Layer 3 of a small transformer language model trained on English Wikipedia (9 layers, counted from 0, width 128). Numbers have three digits each and are written without spaces.
A neuron adds its activation times its output weights to the MLP's output. To switch it off is to set its activation to zero at one token and run the rest of the model.
A neuron's activation on a vector x is GELU(weights . x), where the dot is the dot product.

Input weights of the MLP neurons that the questions are about. A number n stands for (n - 500) times 0.0022.
n31: 419616500500522591500711368532538608578531554383529633548333505464378352542466487601458306461489516561490532497461611629588311406522411593725532503379550313554463631450437503676328441466413543454703552492478517425416538435388428607510503397506525625552466450548678480597671487404407454384554466681476473519483628508517628402573566466500371408505476523568495454537527567519556531427399
n42: 693624456490479522576375441399580591407495653404397664642488437432481574541485417522482503639432415570466536530552556375613576353415436423531592609560425424490474398469521503500437657572461477704537586535378436602498544573487523213469530514602516292458563460700574422411726411516503489548396381479556534479412467532452522513434510558387487444669470397436563466401519597453487557518544
n44: 403556383413526407565541631540519605470414468497512541663465572544525490550513585389526523562412587380512325397548502431579374412519434464441553386382442395457322588461546492443517524398468545662685663547430391451533521305619421507632475414470422513357541620564408318453588561564657596446520401418562460503639437566408555395595526492597575706557621410592451524664435538360413442588414
n50: 784648475506402394554455520525452371474445702427446349594465479428279577482606371448307503594419460644394564533359562450635521500360491520678629570416597481616506564552628521567477456365514475396352377663576585500470503368548548526360516497602585464370606542510597580419577581575679563468360653359407605672365469670381480401487373527604519638604475527358455235485443544254326598629428
n80: 592550407295324547655561635025433435696794411335736365469693287426408565457579732334581688479591582804394468306201670462421595527177864777450588420832591774461289864765618624446678274473627927433533275631344535276713418560299648429682289353062837547400062731517540412568635604466305522601792628741638320036292329483442561430546419136400440441521534410510394622479685442374418288406666
n83: 534608542423348460464552490317526552409475566655518503436445338437571481528533558423373514514518444744557517347435476475516546665399479402497326431691558491306492544511393625431644452456393465615474508503578441500688560432477426450696468503497585508532406407524551470310515525465461434438557638436571413235680446547488674525649469339386534475677619404490568603652410349477461633514535
n106: 538669457359609659410550400463255500486528351649529485612742337263513489378564636473475492553641566337569469461591606480447628514424374600386395671561572665483506610594586554523508555429329564588561378428565453411536448335624397685404554534565443569529348628421495630482348488515554322683618503459492529454464394414566524371512554492456427520531495489545494512424456497425468633579488
n116: 565458601585435468309484458508484543517560424509488532539510630348570548541455527311649515547353515595441510543436444503406465585534478476498648575530457500453467566666474442508548653485479516427427517532368488507549474378421483493694575396460551490610482572619375539444372678366184539398434495664586577436590654431552555635554413371521510419358541547404502497497587383521598443510487
n122: 558516503429471392280483377611602574536474500439495246492530537605439455540411360404452532526407551639473492557274612663630544489517685509605514655482422483658452638444428396561523440521608598475426530588528535467459413554541409636569489483569582647384471372571495474562469478415602388515435627603478336497533396528411515591682629560530503508561526448599359426487384387378511324615475
n129: 412435471475459530529606461615511650475476516437368360372428565536545466497689487399492411420358673497683500578518387532497575456516584354532753534616459483478328450534445566597574581642542583443419608522415361570434530570535541505568539363478528487424377481615439363503657599572511306470533289508493415571530426481509510511562558557617548560650455557463521459291404583281468598557483
n147: 587344261475321714573442394470506424452430467503454509640461402414397667506604545438503652477506509598390482401486534392623448671536492560536557445744552395431409552559625415573494584561533455576443552478549573309316524668530445461599385642436658540515535479437321618559531378559471320522477655607629627444531366466384380521249588598422476541360521604530282599445552466559601572572460
n153: 595551452252444385443465546548301580617552440538474497465508525557482469506565312530398511399699494541591614426527521466470424664672548565715642574418433606472612627592309481414495543544463535615358521577581690497361494438583549518563421495457424414394621642556402603623578545603528469407527539477612413517570342404704613461423492622363582461398485467472443457387393447362385420469400
n166: 534564542486527446552577470398537517418418537574354611540425427422346512524677280610450582500453524602536429663644460437497509398472469367522394643439494478527509368675445485594586560497347657445382505305414566514566536588601283570714547619666509426451424478440533497565528557589485464436511561466535273470608519584497601390661405410540491518326571410722613129468334361551647560536465
n169: 424482612667454651547614332476525494309565347416506516497447438552444660556532369487432429725444563537517678535321491358732570350362314500567576432547438572327387426375364503497472373458366529528402500563543470435503667591632602500538654440562535543479353509548571613637460530349446497425440593624742584417460434469537593625567518462515321550604360333585646512621358433500425557494374
n206: 463507461399465505428658415556410468382591562649583404352495383407431553427524562572413640621457437624536556585585581251535495500492521596482663457528515687564410459383392493490564520572423504475565509531580554351514409364510393475457467388460382509423598576523453687508525532485444512410479524606584654495381534444554493468510517474545456416529453448617621592406387377529468336495526
n226: 472508414479480557511559548477510463507441508497406547401439485410615542661339538553515699398453530435426659484524514351517493476441436587546624539427487610662336468450747569505682470416493400439556590602587628404514343611428415521539531462479461409487360420394470575563350427484403642512555393490552445463420648604489491637402654449444503532443511610573430482581441442553505461586418

Output weights of the MLP neurons that the questions are about. A number n stands for (n - 500) times 0.0042.
n31: 525361580473468476666384421542417414525487493593542401562671479481470518401572423496516668483600472509537487458420486519442595552531519447559374502464498543453530465409560466490530519443530525395371521536414462558556385528566494416481423489480510507568460545479479532471437513538575478603508632488631508465534556544467443543573556567484534588529474396407408478385530477521475535531522
n42: 489426468434537580558509463532489522561465561544425579485405503431518467482534581564481656420546518414470488491427503557475514506593704493477506487496441559533434504485526515503514360463538428514459468588514513432638489474368500498475537471491488488481555545552522447573338493541546441480572507535396396612621478542553502494584450467486496533452551566597500418476488420363455494546406
n44: 444492461562478496498377487514533437491496585442423623609443564468496537537553602540421554483407547455508456490649552657430595504488548601470502508538461448461539532430612454544538535546596405405410487416465516381500523382435591569487476533476606467443459550552495569532562420461441459517502551438565479466389473529470593542616381431354586557425365502576485411514485569508508504492480
n50: 536458476423514449650625520423427489523404547490478507430533462522404464430523481379498483498440523387543548517550461522566583448611356475484388494509524483446579524536480448520525550609565528567342435619465536489524378544629632484474479563557529544407576518504560482533465455530476504422487548618396537573480512462461592452557426557491568561448559561431353467405561514417472548505488
n80: 463523472475452575404439024280554355637640542391565346510684395523278486329617470566363521290702561533391384441598419520500500407637624481500576367527591580461390549672482423533513463643568592770609644489624439463538447444321387475607407577282609573457177633535654669483540536481493525706578613399453527248517418365556500339610376493621428575683675295557612575636373515632372507474597
n83: 483664399560564358445470451506393383486511478542460496547424600463345468441507431589453451424587464495453485510535385582498468481489463452435591500500517430487348572491566484533479496603510468539577562434472487543482530529579500596537498449618483426579494424579554537510452491413507440473560515461489496569407474523559528490591561622484489551394547544555562409440353571536569581527576
n106: 481486418498467528425589536494306416483512542650553498517460608498450452527398494510484650472434395540538470548511457461465568629496533393485389629419627547618537534489496630419567471523558328514593534437461415441433546492456495415498450567440624525463465515605462442420478498461504478556639482546318424559447529441456459523585524502559502554557590494399588459496595416451589523522480
n116: 495500435446488490626487475470547445529518502460568486491498407564472446392530525695414515441545529460540528428481505509544519432494471546521496500442518504601547477391569435502492410487479473430552514471534535605481463526529449583343480540547450536485458472476557500521572422684691467597524500455450460546473363558438476461420500574495555516588437429569486566468525635415465514442521
n122: 535492432530540482426445579513571458548442500635429445554562496585660558563398524543516490619479482500384482432602463568556424565461528415513456387360526512518591368636586556461468478613483443518424348534601535478470480516482410584434471414496552460483551598474455536371482548434512404524423426333428546488570430500520549627436446515568555506513484624570613584446494524373456467474513
n129: 495491620467515478450446478601614605527441463470600493419543531491531509462520435427436452528497513529443465496566563572523513425473454585452558463509472595529547604515453508566518465555425505412533491355547443629464437374472399584561500627550462477463404518434490607562453585508519581515548507405456484465532452455502466454460476473442538486484670483446428517361588565468535529486470
n147: 447536628526631410528477540565610491542502534581564525544459556540526454447488474535543492574518389462506471490517466539431489422443481516576456546346535572482543495435490539523514437413439558506508459474437477506493436502481485458577473513512416447439546591446606414365484516412432601510590445423411435567461559511566554386620433476576577417533464466571572403648410451481551393563631
n153: 410471543481500590540519508498554537489493540679498453579429473520496426404432502493608413524481524487484440483575484498379393492582587559395586461498427465392545500503490424395514584544506524461534526512509545467498513451561481628498536496426502484612407546530472579521640509521498330455582518429428388393563484446445609567421539530444487442638464426540504423416596534493605498502571
n166: 475350491506449620479504287410523500557554415586535577539489557498506408576504575560502509444643565640544514526437432467491561604528575610437567552529588545482482604462514474506388496502509462564546542613615394389598578376557549547488433392356463480502456520551482423444363428528461458523565506543392490386465522557484504563519465543545498377491524502479401716414527532447400375392502
n169: 447521560681483502484493369653526508500407478520462587505445546545435594493615336517513355444477496500534528529493553517505492583339465496509597520474627540492382455488387544452428467341456390413515526528490480456433591528488613380493545469475466533433570507635320649573517532483446444526452589652589430401439648474517659509461571443506436527468517380586531551640407486469617386498540
n206: 598409461576527471546343438533525554608372476480497548489504442434531336491483560528594458498485493550494458592464429540496537564514461452452514498521472452549550400540506527565513423464574534434526505550482384509557434538426553424538426568575481505513530505515521532491450546430436545598617549515444407603540493410519562593467430553522582568533579480318438422515458536458471523553442
n226: 343632566518471537462481546404487580543595488464560526437438470569511399456512457420454376502522452541518433486492415504458505492546525420607434492504483541485490509481471562520480644500582473630470590431540433485661474537431409518538582557538476512396496508571479536522515609545584556425291554506524485368466445544494422398436549574483427467607367533426569502563504537485556529470597

Each question names a token from some text and the token that comes next. It shows the vector x that enters the MLP there. A number n stands for (n - 500) times 0.0061.

Then comes g, the gradient of the next token's log-probability with respect to the MLP's output, scaled to length 1. A neuron's effect is roughly proportional to its activation times (output weights . g). A number n stands for (n - 500) times 0.0008.

"-F", then "ights"
x: 535439483593662471553559211524524381601557613526487447359453604412433529409425469530458490553501440580483431550575599346459579527508637454468445399402520450616500488481445563484505537591534373469449483513569512381534385577336781574570523458515573419445529614463429415562479468429528684623589610542423437514465483585653428408515494755581552528285729407238531618463414329471506563642423
g: 521538357470435500556536423709473399390527407488558716450537482611745383571668353432331615363466647558443350548422311444367423511748518445429502344529413519375583482495385509575302452709647615300617382514355614481366489527334668441503484535385559488271445404522662615457526535511441398491358647652663435562569474535430590639584488459489423607568409497769452642574490643312521708221657
Switching off which neuron hurts the next token most? n50

" Luc", then "y"
x: 571470558508715545584429295503550517683456601507544534311349633391529469337545441452524437410594436493412550522763583515407595487557534684536518330425558379469504405485535698497535590467558292571558521530516480585418565644160661507565464561476518442440477467453403440547426453324577592490538572545455455574573560400502431396523591764530478566324711375292443501554441379448486553507521
g: 335488523508820552434510428543522341583531421534513461614614363462455506518540478588505278693510408566507620554542522388412380438469370510497431613440637310439621515457604535676561591432627470347549538475398290366266558455616624531434397343523479563752652522656640485471590426757389517659361532735596368480704426447487361541697595295594499518296573575192545445515424397354475392427567
Which neuron, switched off, raises the next token's probability most? n226

" assistant", then " n"
x: 483457535497631545580486134499533591631559530539501543505400589473430402413493501621593394429465440502408402597571703495469580411501517459405492457438520445581364506533461647550499486541573370569602585496469427458563433507346625474595550516497497508434547540587340486497531485308472504682552538463531454486443501481740497441561532671539505594419689409350415536541482262519512471545559
g: 432485475307472512459505517447520634490426306598583372371442534588487476325266641328714436396407397362510651696402387547523392832425564421621429686450465578580449575441683420633551284543523678444455455625424725393591441541541488544501599542506595331478599604677590382555185309591500464500393412362427536462670603545382567529510584489470628606462623663535432402518643453418335347714452
Switching off which neuron hurts the next token most? n42

" Office", then " of"
x: 564473567525665498562456187527587432581545611468478575418404593425498582345551515478516458487451352434484470569598698486483642433567503418403488453448517488576298547487526703484505583503565270534723460550482442493519546501273730402570505519535498531429505588447431510491489436440515551648471596565435401627532522493727467377422522555527461590432684380396399465539482297506428553571457
g: 455559406514491475444475532353361710443535547593613366523675621410441542283320618640256659450470460465485581658555550556617654287652548584636492582341622616534580470365718461514564406492425452503743428456431495255330237366554518512434524416490809627501575361298213344586370523611505586612525640436314486551501465548428380448524424521493459461493650425510413529599679659482457552464570
Switching off which neuron hurts the next token most? n42

"a", then " GT"
x: 522325621589623498570488223528442383534521554495498490391417552506486589323509478408565418473456462409498441495564565558470526524553634588459600326507495525545364385523440637513570526518596267501568489653564441554500517573125684451544515534507595421391480489466443513435500533370484536526541545523263470565557494400734488444418587786504568595446810400412543562561534446464437533478519
g: 500441461533480536560656552470668626530485348382677415378440557710551515421393475346482436650644613668276555476472244387670462703342484338456531474562307420519561447629626446557360565572521266394448409471510615473367456551643457666397364548578507408458752441663386596648418626550406582556532437571421560585361767585407559504221449326382606653656412488450372638503410458563524340638451
Which two neurons, each switched off alone, lower its probability most, in order? n129, n80

" av", then "o"
x: 426435527545573431502303256508496535617454570493435447399411702529407385461452439563512485512493453583344459459667673553516545566521658501502527360375488462410460542508480580431569555530550428379549583450423541447388483577333646610640504523547499404456551488498440454536456500237572490600585581504410424541424487453622503501523514867558523630444792511494504602446522250515444435692613
g: 497565444466467471398390467616406380589544309646238614827549578594412597564532436669586447710563623425566659559745469464437455389496433473502568390509521327497677485568581556391450462460556519458495299593566470659470487416436417439356492499339411414486342519320507635497455552427734449296420359684513454393622417465414539582590375693724514541730377467301550456627800326586474448390454
Which two neurons, each switched off alone, lower its probability most, in order? n122, n153

" |", then " 30"
x: 511477554512507520501439057463467422580471613457505575539447586508457422315522458512497437470580413518449414521598642526487654472545524452411506324452551540480410459492427583514497479520539412502528535466510458401549528559394614533565505528407523596480509548502511525503521514366546559529569544515407487463554527490721593376446553705482529580492712387440524585572406382569400595500643
g: 529498640424621505615586449563364556406356614355692543563477563545344416548391432308383520575449577481524443572536525407589685520505578464418358744369665699482407557559343504611633459745564728468405338260653422433479603358621343522455560600522478360704375442478443618485439477418562544527517309475454255676616483674421245496307344314590601620552616488447464369536719558561386458463511
Which neuron, switched off, raises the next token's probability most? n83

" Rio", then " de"
x: 477449527574559514570502213645559459704478566395522597300378581447523543223525462382509451484485435518576438548691587548516642517516466608412520369470583547538415473438406651461513521543616316559577468423553459491515505559259642597617546477552545376395381566434404430478485514234598516529552548513520398587536505481545531371511558647585511541468804407322491493477539349476504522636477
g: 322465460350579477666565499426309584381449607515395340504519569421605744510492532438470540393665355611467688446461671566534421441350329546731639603349562417442316591369522481336435561604472673615563602495537355574324410552676467569546523555460585400297432573416264430624439434734671535458396459127530532561513545371540392646528627550654499675352467559272486473466587626518569611461514
Switching off which neuron hurts the next token most? n129

"amed", then " \"S"
x: 496421585585639401582423187445464460562513447568524475455435544515375455351503436492580331498465468363454364614686687480478514443610567465501568366390526446433320455468471658484533542554533461419600486621550543379561609392304694566606475534432549513528566636457448472556566507501586571589569546527528440573497467341714534457461563619460499542403738412373520463606511331379526588558565
g: 482684530535595410603165555433550603485399580414486555522259643561547357457582519467273488410653489496544327375612538737368454457513531527595421531672324733475443565448673315417581378399579301548533390614441497390551591486695446420530659521570569557450548604503645524655573530671338708385496477394310577460360659419368724702482595524371409391421490466397622596440550291562379411427472
Which two neurons, each switched off alone, lower its probability most, in order? n44, n153

" GBR", then " Chris"
x: 508450483533575564609463186551555477632556640487530634446336581477413527344417429488529485477589341466454467475632627453382608550500502507401476383408586518592426452537480622489526587511583398577590501504410458410587535543281674464506522443582520460497555561538357475627570506362521597545516549511487428585584462487751409416378493797479518557340697387421462520586384278488490478593511
g: 436603483530464415479627434618468615403458438440492641585516570406438463406322549666501309407485559482475429455540567800485527472668658805466539447538429334380506378430506506527340232342541367515498618600547822549364535663548327562447682344459498729532599504462651646326364775530502596479355510574448771474317614514504521412381465562304555508611453360497406395546419390434582416482556
Switching off which neuron hurts the next token most? n153

"ass", then " D"
x: 538413674560614445509420285510442566602516651431509472448376563374483434514494446472510455482408487360372508557666712548483573489505599485501513349460523477483293383480581641553513619534603353466559445613556506584426436369215687431542481538534497450467607551400451487517464484354564499644538487522392475521605500443749532452554633669524547494438869380266532544561505280483485452551568
g: 614617402466314322706667435594417651469607340540620533573446526510234417515323565462474341507639517451562548420306546475347560551565480613372486624538401604567612502392435454531537276400481396562584506599437634731648469675373361490459503529560418652352683608615513515547460629482568664406470698516499559593498473440314514442285630335497445458625320643498277263482346571477778470575381
Switching off which neuron hurts the next token most? n116

" |", then " GBR"
x: 523443657635569499550402059547504422594433552480491608466406665467395421366485473502561425457470420484402378536610592508372600499587558494410432412392518457493426454533488611491498490535576345485550505478513468506523520522381599523577522495495551509496601567523415501530470491363500583497565556541451486491558591556724606499356527685458537537424731412440462545568443422578532568529554
g: 431279329613532442524545733622498658426684572406412471717355541543477451518441476732506476451477511540506493527412475508387454475507389487365339479559229376663518502380463720363608530407571392437403486701558355687437440510459440333209572352644467748515550635572421388614491490325872464553511471467615498779559579479487525494512639526415497564457701351430545422340370524552506505573506
Switching off which neuron hurts the next token most? n116

" especially", then " in"
x: 520377503483585442530439088516519442648475553551438598380466467441498418329567456484598471483511371502534434635691579478520498550569545515382539325354483436519488389591435596441499502559519341440575590622546481462542523540467523504660489479542583529433385575452499536519438626459506537588602573509550431471438476445746544385526523667510440596494551431476482483550559419436558583511550
g: 587439579431527535564558555623482378664469480417358373381294510496274552664775505513567452806381288462404489502593410636240457394360482530550467409392386517447555494706396883495523650492434618620674623545576470628433504648495603422589482452405420744661438587519534424525484449586670472388247409454350507415649596492517439625427603371507591519597364488449437378408568346411509549479374
Which neuron, switched off, raises the next token's probability most? n166

" Ann", then "ap"
x: 607528554506555554471331289479488583700459601493515538380472552481418467318561444564591450400471457475366546499664585636489586413576599633494560346379540487506404456464382659397489568486604379554566451504465534551509537531312693493695419570531496377476489546428383560595453499309550519586580477530329443690458544325456467472499620733483537550359699366341519522546521266434510600576537
g: 437454559461429581355460568570148347571572503450668520489612511373418513487700469420473474583402421649549400456474500344585513389498343410336548443359586502504454496506553746509353486639672787473423281648633441490399438678717556430529389703641396555366614333534531615557454496343652429418432454323571455695378356601364561499608489465684602423555749505482596389324668544415402490582594
Which neuron, switched off, raises the next token's probability most? n153

"ota", then " Cor"
x: 493359622571479489663513255546505458617573554469495470434371544476471605345469585475568551485505452383513406506597621458460556464509547500428529292494483436515364414515481674511562526499568342499629474692528415518540512585180601422578470546530529472405508492435496518473529624289579570527547587544436486640485505374784547434348551816500422521386767396361450497546589328527434511502469
g: 597690274401416523726735462476550537247422438407718515523568788501536362470466566453418395456598494562326350510321486455556412485678480588442649479676397399672671531442414581451499517446621357546426356552416833613424546514314453470595504287470508578404630491677500437630354584602468734437510487552499634482403445450368353335375523351617616507579438604457464484455400457499485419751467
Which neuron, switched off, raises the next token's probability most? n147

" assigned", then " to"
x: 444398578493645514588400168520506516665487481595485574500443640447458409457511407612526349488440420518467391586644660352445538427576491380481573401385460473574305484475541620546546576556563376437610393603551415413573531445340644540646493566542522576473455578540465459565595554372415529605571593490569406465495397472752504504409583603505518604482621422407447459559512333496503469572532
g: 547501618503812544542132527525466370492347434591590553379606331407513349701785546588438570538702462584376430496494600483333348415513544342389401690670382671558518452608456525526344400484316321422685576391606522496439507473466517321470494780380351567597577535383427393325555571391488391375564365478547420585558521524426547644579404603571639579500520508489480546305650473666581633481464
Switching off which neuron hurts the next token most? n31

" |", then "\n"
x: 503476601549569519513414048494444436566464627482484571542417607495447398330511468483494457476535427490447410525599641530465656468539514475425504327436554527494415447509449584538500503530547411476539524470494474415530524559371631514533520523446520561466562538533466522530502496379544559518579526512384492485566555488708610449401545734468563565418706401396523585573422374567413553515610
g: 524354338614357577351394530560500478396593568623398304647469305640580504409579475580531600529323454519584792527449396532423367390385453509591403259411380489577416396459457689496630474339602378547523454522397389380654495733338664524324583515338660719473518527531629516441364377561447496345632709643656489453375625383652780445499557449580452454476570569581567512481395672698446565426370
Which neuron, switched off, raises the next token's probability most? n169

" to", then " continue"
x: 494463511513529518605555102470438380561478535531473609523500542559534504437515388471568395412558479547445446517602653495517577561513501481303522364539581494463400511501556667509466533465501316396538480594494439363505583441448597615647532485438605494432499514549566554504522552364411509488745523561441455508537505455592516415518463620491526611464767411490521471542471389477336517548621
g: 537442510375402470575644617623509460597332460497526504337693495658399437451486507623528331676394396601475455346553548553499446402656372496181387399653603530551642556531510548504499597594348543433514419411602518481187410295548435361456362416495476526506601547649547223545456655359419513615703493573564448489539400485519192482365855529432604568605471647436605471648488571548488642715378
Switching off which neuron hurts the next token most? n106

" Black", then " Bel"
x: 383452435580693487513411212580450466588431542496513454563438491438529484367538507500581518505532360514458474601669603472475661515566578559382424461475653469578499460533411648475527522569619337549601406575514513461529507558217650445524498460651464360446462502511412495558513486279531553570554521539594433572510521441678546391480511677498510576349757376309421547509433297367531537640604
g: 673683462364405413461475323546478425476611512672516610560601457512589589420340749362405491451562398362451508375478478400316671534582472528339497385772536576592392460428606460646387387363486323577523317465399719570737570532469378472494429432440612554491721432398544594441438622423529475500472537548606548420501389538517614426246588592270449547631524691767359513463304677745537478490335
Which neuron, switched off, raises the next token's probability most? n106

" M", then "ail"
x: 567379519670623466560452229482547447556465550553536520402492571497478491435566504437513447347485390458392353444570549462435553443633615437370420359473499491542528473583466537405504630517581307501528453425513482520490517612328818652524475501637497477398489568526472417611547466255482571513595541534387450626544503363626442536440522725529610614355806440376519579583425404458453630549612
g: 316608527541322564493402576510476477482471547610571509478657517415454662418483456675469403511408478484373534468486613523460369455734407340524540423513409415548323604465772490471516510362417678466451632605451459480396437412432328662645509499462354452310743347538445623601516593628384744493625399500362366377350345306438388369642639624592502521543828722387659665627428535579580355583361
Switching off which neuron hurts the next token most? n44

" Over", then "all"
x: 471528508569532522608484185505520452636370508389530540451417515457388428365514465573503491547463445495534393613701683455594579490524652411356459294329677388504573490450479569561563549554523382411649483443592482372516515568433549499640481535567501444549497622505479590538570545192551568540627496552474492561510503472596405476563437616537480570314592369311453513560490440456412514483617
g: 461633508728497657446519654545387425513241512595372413498525403484322673564571526653504604616466482553445497401251600442598220465573495554460591271440402447283523568595497445471413613660572575593500580538558514411328397309443677664409450450675533590588376525556508450673472528626499649597441369550476408557360617215504482685661539516548505385308507359349515664392423492379306571728600
Which neuron, switched off, raises the next token's probability most? n31

"D", then "C"
x: 580376686544562466600508247549509447614458652446513539434414493529469519463454512491486578492514382534424496523617743488469501492501703505430486322417505494555442510560475642515498601552630355507481390514368355450585558527166849451469501550425459464502537534492464480495503536410477512636634496555467496514528502412750444473406456672527492466470740362308530532509458267474519588616504
g: 548542364619494464502592548669553599473368485513552437500556384568547533398581284590435583504517459447501457353314493288684590583629518379379406610355480542575478401499236552546640468475639365515423480200517331797687530662425695531217560693537448470497608456404680568667474627482628596299505543780433541483494365414528329543504684441336490618472599449503524467411439612506278491500370
Which neuron, switched off, raises the next token's probability most? n80

"ear", then "l"
x: 527510484523625536692592264450538534671401544466564413442347425363415441341435472466535535481520453519332574609657641546458487455543436509483567371401531502545566463304459630531477444515640474407685495521463459443466440507269633448553462536448467525635681595476508575422432475280588516522514464476518493606515446339632428597521581686511549639359754462353536557589579287452405475622603
g: 410598371605517481504381527458570373453441659427414496702535640363459448556531560687489554784498472476592338485585543510731321628513677512321656502548486567486630586338486519687277390461419901534331601647518600609280395543569583397605469413456491528485556547539320550565439459486470458505329488430276415619500459651488498506702628498515440533452419302536349387574375417413179461538539
Which neuron, switched off, raises the next token's probability most? n226

" GBR", then " Bar"
x: 499448478534577556619455186543555474640561639490529642451336580480424530337418426489533487483601342452453448477631626451382600551510507517393482372405582510590423456538480615497530593514591396567586496509406459409591536546290667468491529457586507453489561568537351479612567505364518597550513546514477432585585464499747416418377493798478520556334694389428456526584389275493487479594507
g: 360493449432273423474467387364591647492470443491545414375466730695492400494423687520436343332570411432505504469377434653658587400597576751365528495625678459517657477519382561387401430479601532497645536625418740581304401616500311343519336375424562492286565613430483574461429635610445643475589550476458764553577713583263518285470541525662539525650554462408408475373435578434682336649470
Switching off which neuron hurts the next token most? n147

"ut", then "ation"
x: 514431650661588525670435300426500464687426460475442511396406673472345343431394435594529504516616527513480558585620568585531466496563452467504489419519532363453345540506431553616505517573554456406590456614474450479497543524298665567627496571368497504569516597432469560282458455234532473551511521486371523537463453377732512535505481702581436564334808411403496626600658297460429485455592
g: 558494525310439558685387442442570402437530527792453632573603638524563412417724383371580516575736399548310447443635330433476517564338345599594466399654337610469541436486539602413443420638383537554489600461416592556527479422428520673528506467649397407371352432395377540472572629535534395473366508366429568671613361359199457394504429457627505436488660565408264388753638661618437739563673
Which two neurons, each switched off alone, lower its probability most, in order? n31, n116

"ence", then " information"
x: 440356623613659484615524168561523489585582608527477527473394530320450505440555500491530512555491440444469436524657611529493586439575518416443513442476483385601402452472548563542564512507567340539647442636465400457553508580221636477546445500511482515473529516427463528451565509388501478612545575533523477551453462408797542477445561735540502576454656409322489458567532238447446519470541
g: 495322614608534359555531413379469754505497575421523455535514505527588206505246673447382453505443629672621529586448640405523393622602340649539407424491577467655574514454430436379518427391589557561460309617363674184500377526494444721516512560395431393275450553405584450520501680584470521518517467384565516551765569542450691721521252632177388564524434628530493459641448601455428471488552
Which two neurons, each switched off alone, lower its probability most, in order? n206, n83

"\n", then "|"
x: 502466573567500507590422121554491379530444546487466588479384538549443456358545396570465438474513422483458430502670586488508557489529473452471454329389617508496461485484431664479479513444530263536570520522521370455510465551459614530573526552507580511484474602477470546519494525334519539549509556627479510487525521410722575432475564719469514609520778381461479588594385417571421565488598
g: 473534539649573182442597305365675495581597492630378318669375431668448349612400524379495506670561473650398521468495641531245396565481530469772504583601639356280588471528571437389414506503510569342652549493597434484219339430688423571450383682539468486366408417508335549343539485322557573663566378646579579304669619554444458514566410549532542424383525483659664511544615561503495356459617
Which two neurons, each switched off alone, lower its probability most, in order? n169, n147

"ed", then " heavy"
x: 406429610539591407642492164537507465621471472565453570545326585460475507463492450557550455446563492536410471563720597447373524414563629471461479372387426448413422432538394611526560578587621455406535483616479527379544552474368573507599487556497587500509431613456353599509562488428460477587514540486442408421532394492851512550368498639521491572518798457408517438587465321491530595593561
g: 460418378513422411340458452540444517583563564500587448580476460651615593374212534511581778519469634688602493477416627369816724803363476414621429500280640352293466643550436269533467300436541619544335476455480566540561545523704494612449471372603470377443395564488510557405340477507549555603470581449462419528266381522570566505578515625392538516549505302536719550515242442482500364596619
Switching off which neuron hurts the next token most? n166

" war", then " began"
x: 404379600577649533590372209500573385570597512487498432391376530397455520443511359472591502543539452517465512562700630440458594423524574477435404437470511409483500564472430609591514544564567407534660500510621453432552542587414588443586480453597562496431577565415449497403533382307518652628589489494427465546458528472550460439496476656552494660300758444506473543576465215519403442659521
g: 652423245506486526656458365613541440591478610552727577390694382353565579558607613565435521421350355316442270272576481607301555479540516472405457522416549536414471511681480629435422674346430469328734534647582630550435645472569552363256349385541498553422452474548423607346651587585517481440513500466557487492332470356676423393416520550526475438552549550649503287590680504637858580434378
Which neuron, switched off, raises the next token's probability most? n166

" third", then " Ext"
x: 539458510565599495565445182623481487587508596548478453494432674412442500356568403555507529534532429351461466593645613413407485500461544539264412388364497578547448388555529655424527505648633242480591398456572493317562413485439623497585518527456554450458481512611374435463555445421498521642513528505516432508471500572677487404514498657545519611410748519465475548570538315577482621579495
g: 685656522453333587409493451454552498409620401550377357537522292586765647370390295469305336623670541548424524482195436435501526392580517632517459342616396589394652541436553451403651452508603473612394426535557628648613438392443577636562259578478504483543732637407572371377469571452280419330563512482660531600624554586405628694249609505483384373452476496429441656659336561621530558535503
Which neuron, switched off, raises the next token's probability most? n106

"ing,", then " the"
x: 546475517655611509575474094472522395535495510464480555432301589411546537465497399425617449482531415523441467567593626498456629477472624472400518408465549543491448508525451609548517465522574380524540509531531457363534516525445637490579496562496568496449546542564508547502455565353566559504495541515455420474445518363792524423446558780451498598420634431428540459591415293484459492509608
g: 468565337440202475456536416304491625479448486416485505648514596609643445371466349583647416576450483488498484619597596471798449407575651329636636421288309607528431554369363538607545439467607677594457315666267446470464514618476576494687523485458462560446610461625621658519571711400608599596547599509386603347535448649425420495492403314599379338416424514512424392611424852396486408313473
Switching off which neuron hurts the next token most? n169

" |", then " Ford"
x: 499502526564510490517465073446484437566488610428495586534484647544440457309534461504544431447594414533437371542585616508438596463518488465425481369416567518460412461505446603540487472506591380499530527468477434462545550548424616536613477526442524567489522537509489552490508510306544556544609571516399453443573571443718596361471547736473529538523678369430456538557432377581456589496685
g: 413513407423262593780654545419623516437739459595580447522475614393596466480346510508547562250663525468373538307358498469538498583361370401470552619467411377418420499477637485598578639384418366610517428605314472558511701490323590625543538635602477491453597341813499379671542570562340469534418685388527459591354703420575290534426434436506409371534555579297626540468272482494752569579486
Switching off which neuron hurts the next token most? n83

"ort", then "ug"
x: 611475541559586505620425256445453525568450520472516484472303538435476429255447521507539498480475456471474605640697767575530519434529521504462579480486531541450392427444559635486528619591571418406536495585544436551479474435280633608546496492471484453526592545397326471387442440231534529556440469559446431624566446397726464449474555685580486527446916365283479525538607361430541493623527
g: 577495517527464421630633552455629554317444430452620414523530604408677536501528495525436605656521511499427495603480494521450445408470659353460456447441444656674278521335585519496690295607332534554447678315571317638417361511426336605737575406335461477567042371418505469419512547646326485587559534385473374424620434681527485471571337682362664646449554557507617499642659712388401511550405
Which two neurons, each switched off alone, lower its probability most, in order? n116, n129

" Championships", then " and"
x: 644398615633540463549363243537526472629517584477401478410359644552514526426535498455611462462480501465456430466527645477351718451499555623456504402419558535486415463494472704487524558513555356532659479393581490384623481563343664423654510423581592432351456571441477483435532528290551481596567540538414428493541381459714495319459570690509551585365741392443497451562534312543422508529484
g: 586530462838655701418495436617512421450494487623285557544468547484518638676559520356667471538601846382446530308463409525523385462474533428367462579381529618488411648446528619539457541597465512475478630432782415619579558308499591418410563539379540327437383360683401557196547395500587412400466495436397478407388364314689547376711587458559388540360494498587573263425605394526659598516451
Switching off which neuron hurts the next token most? n80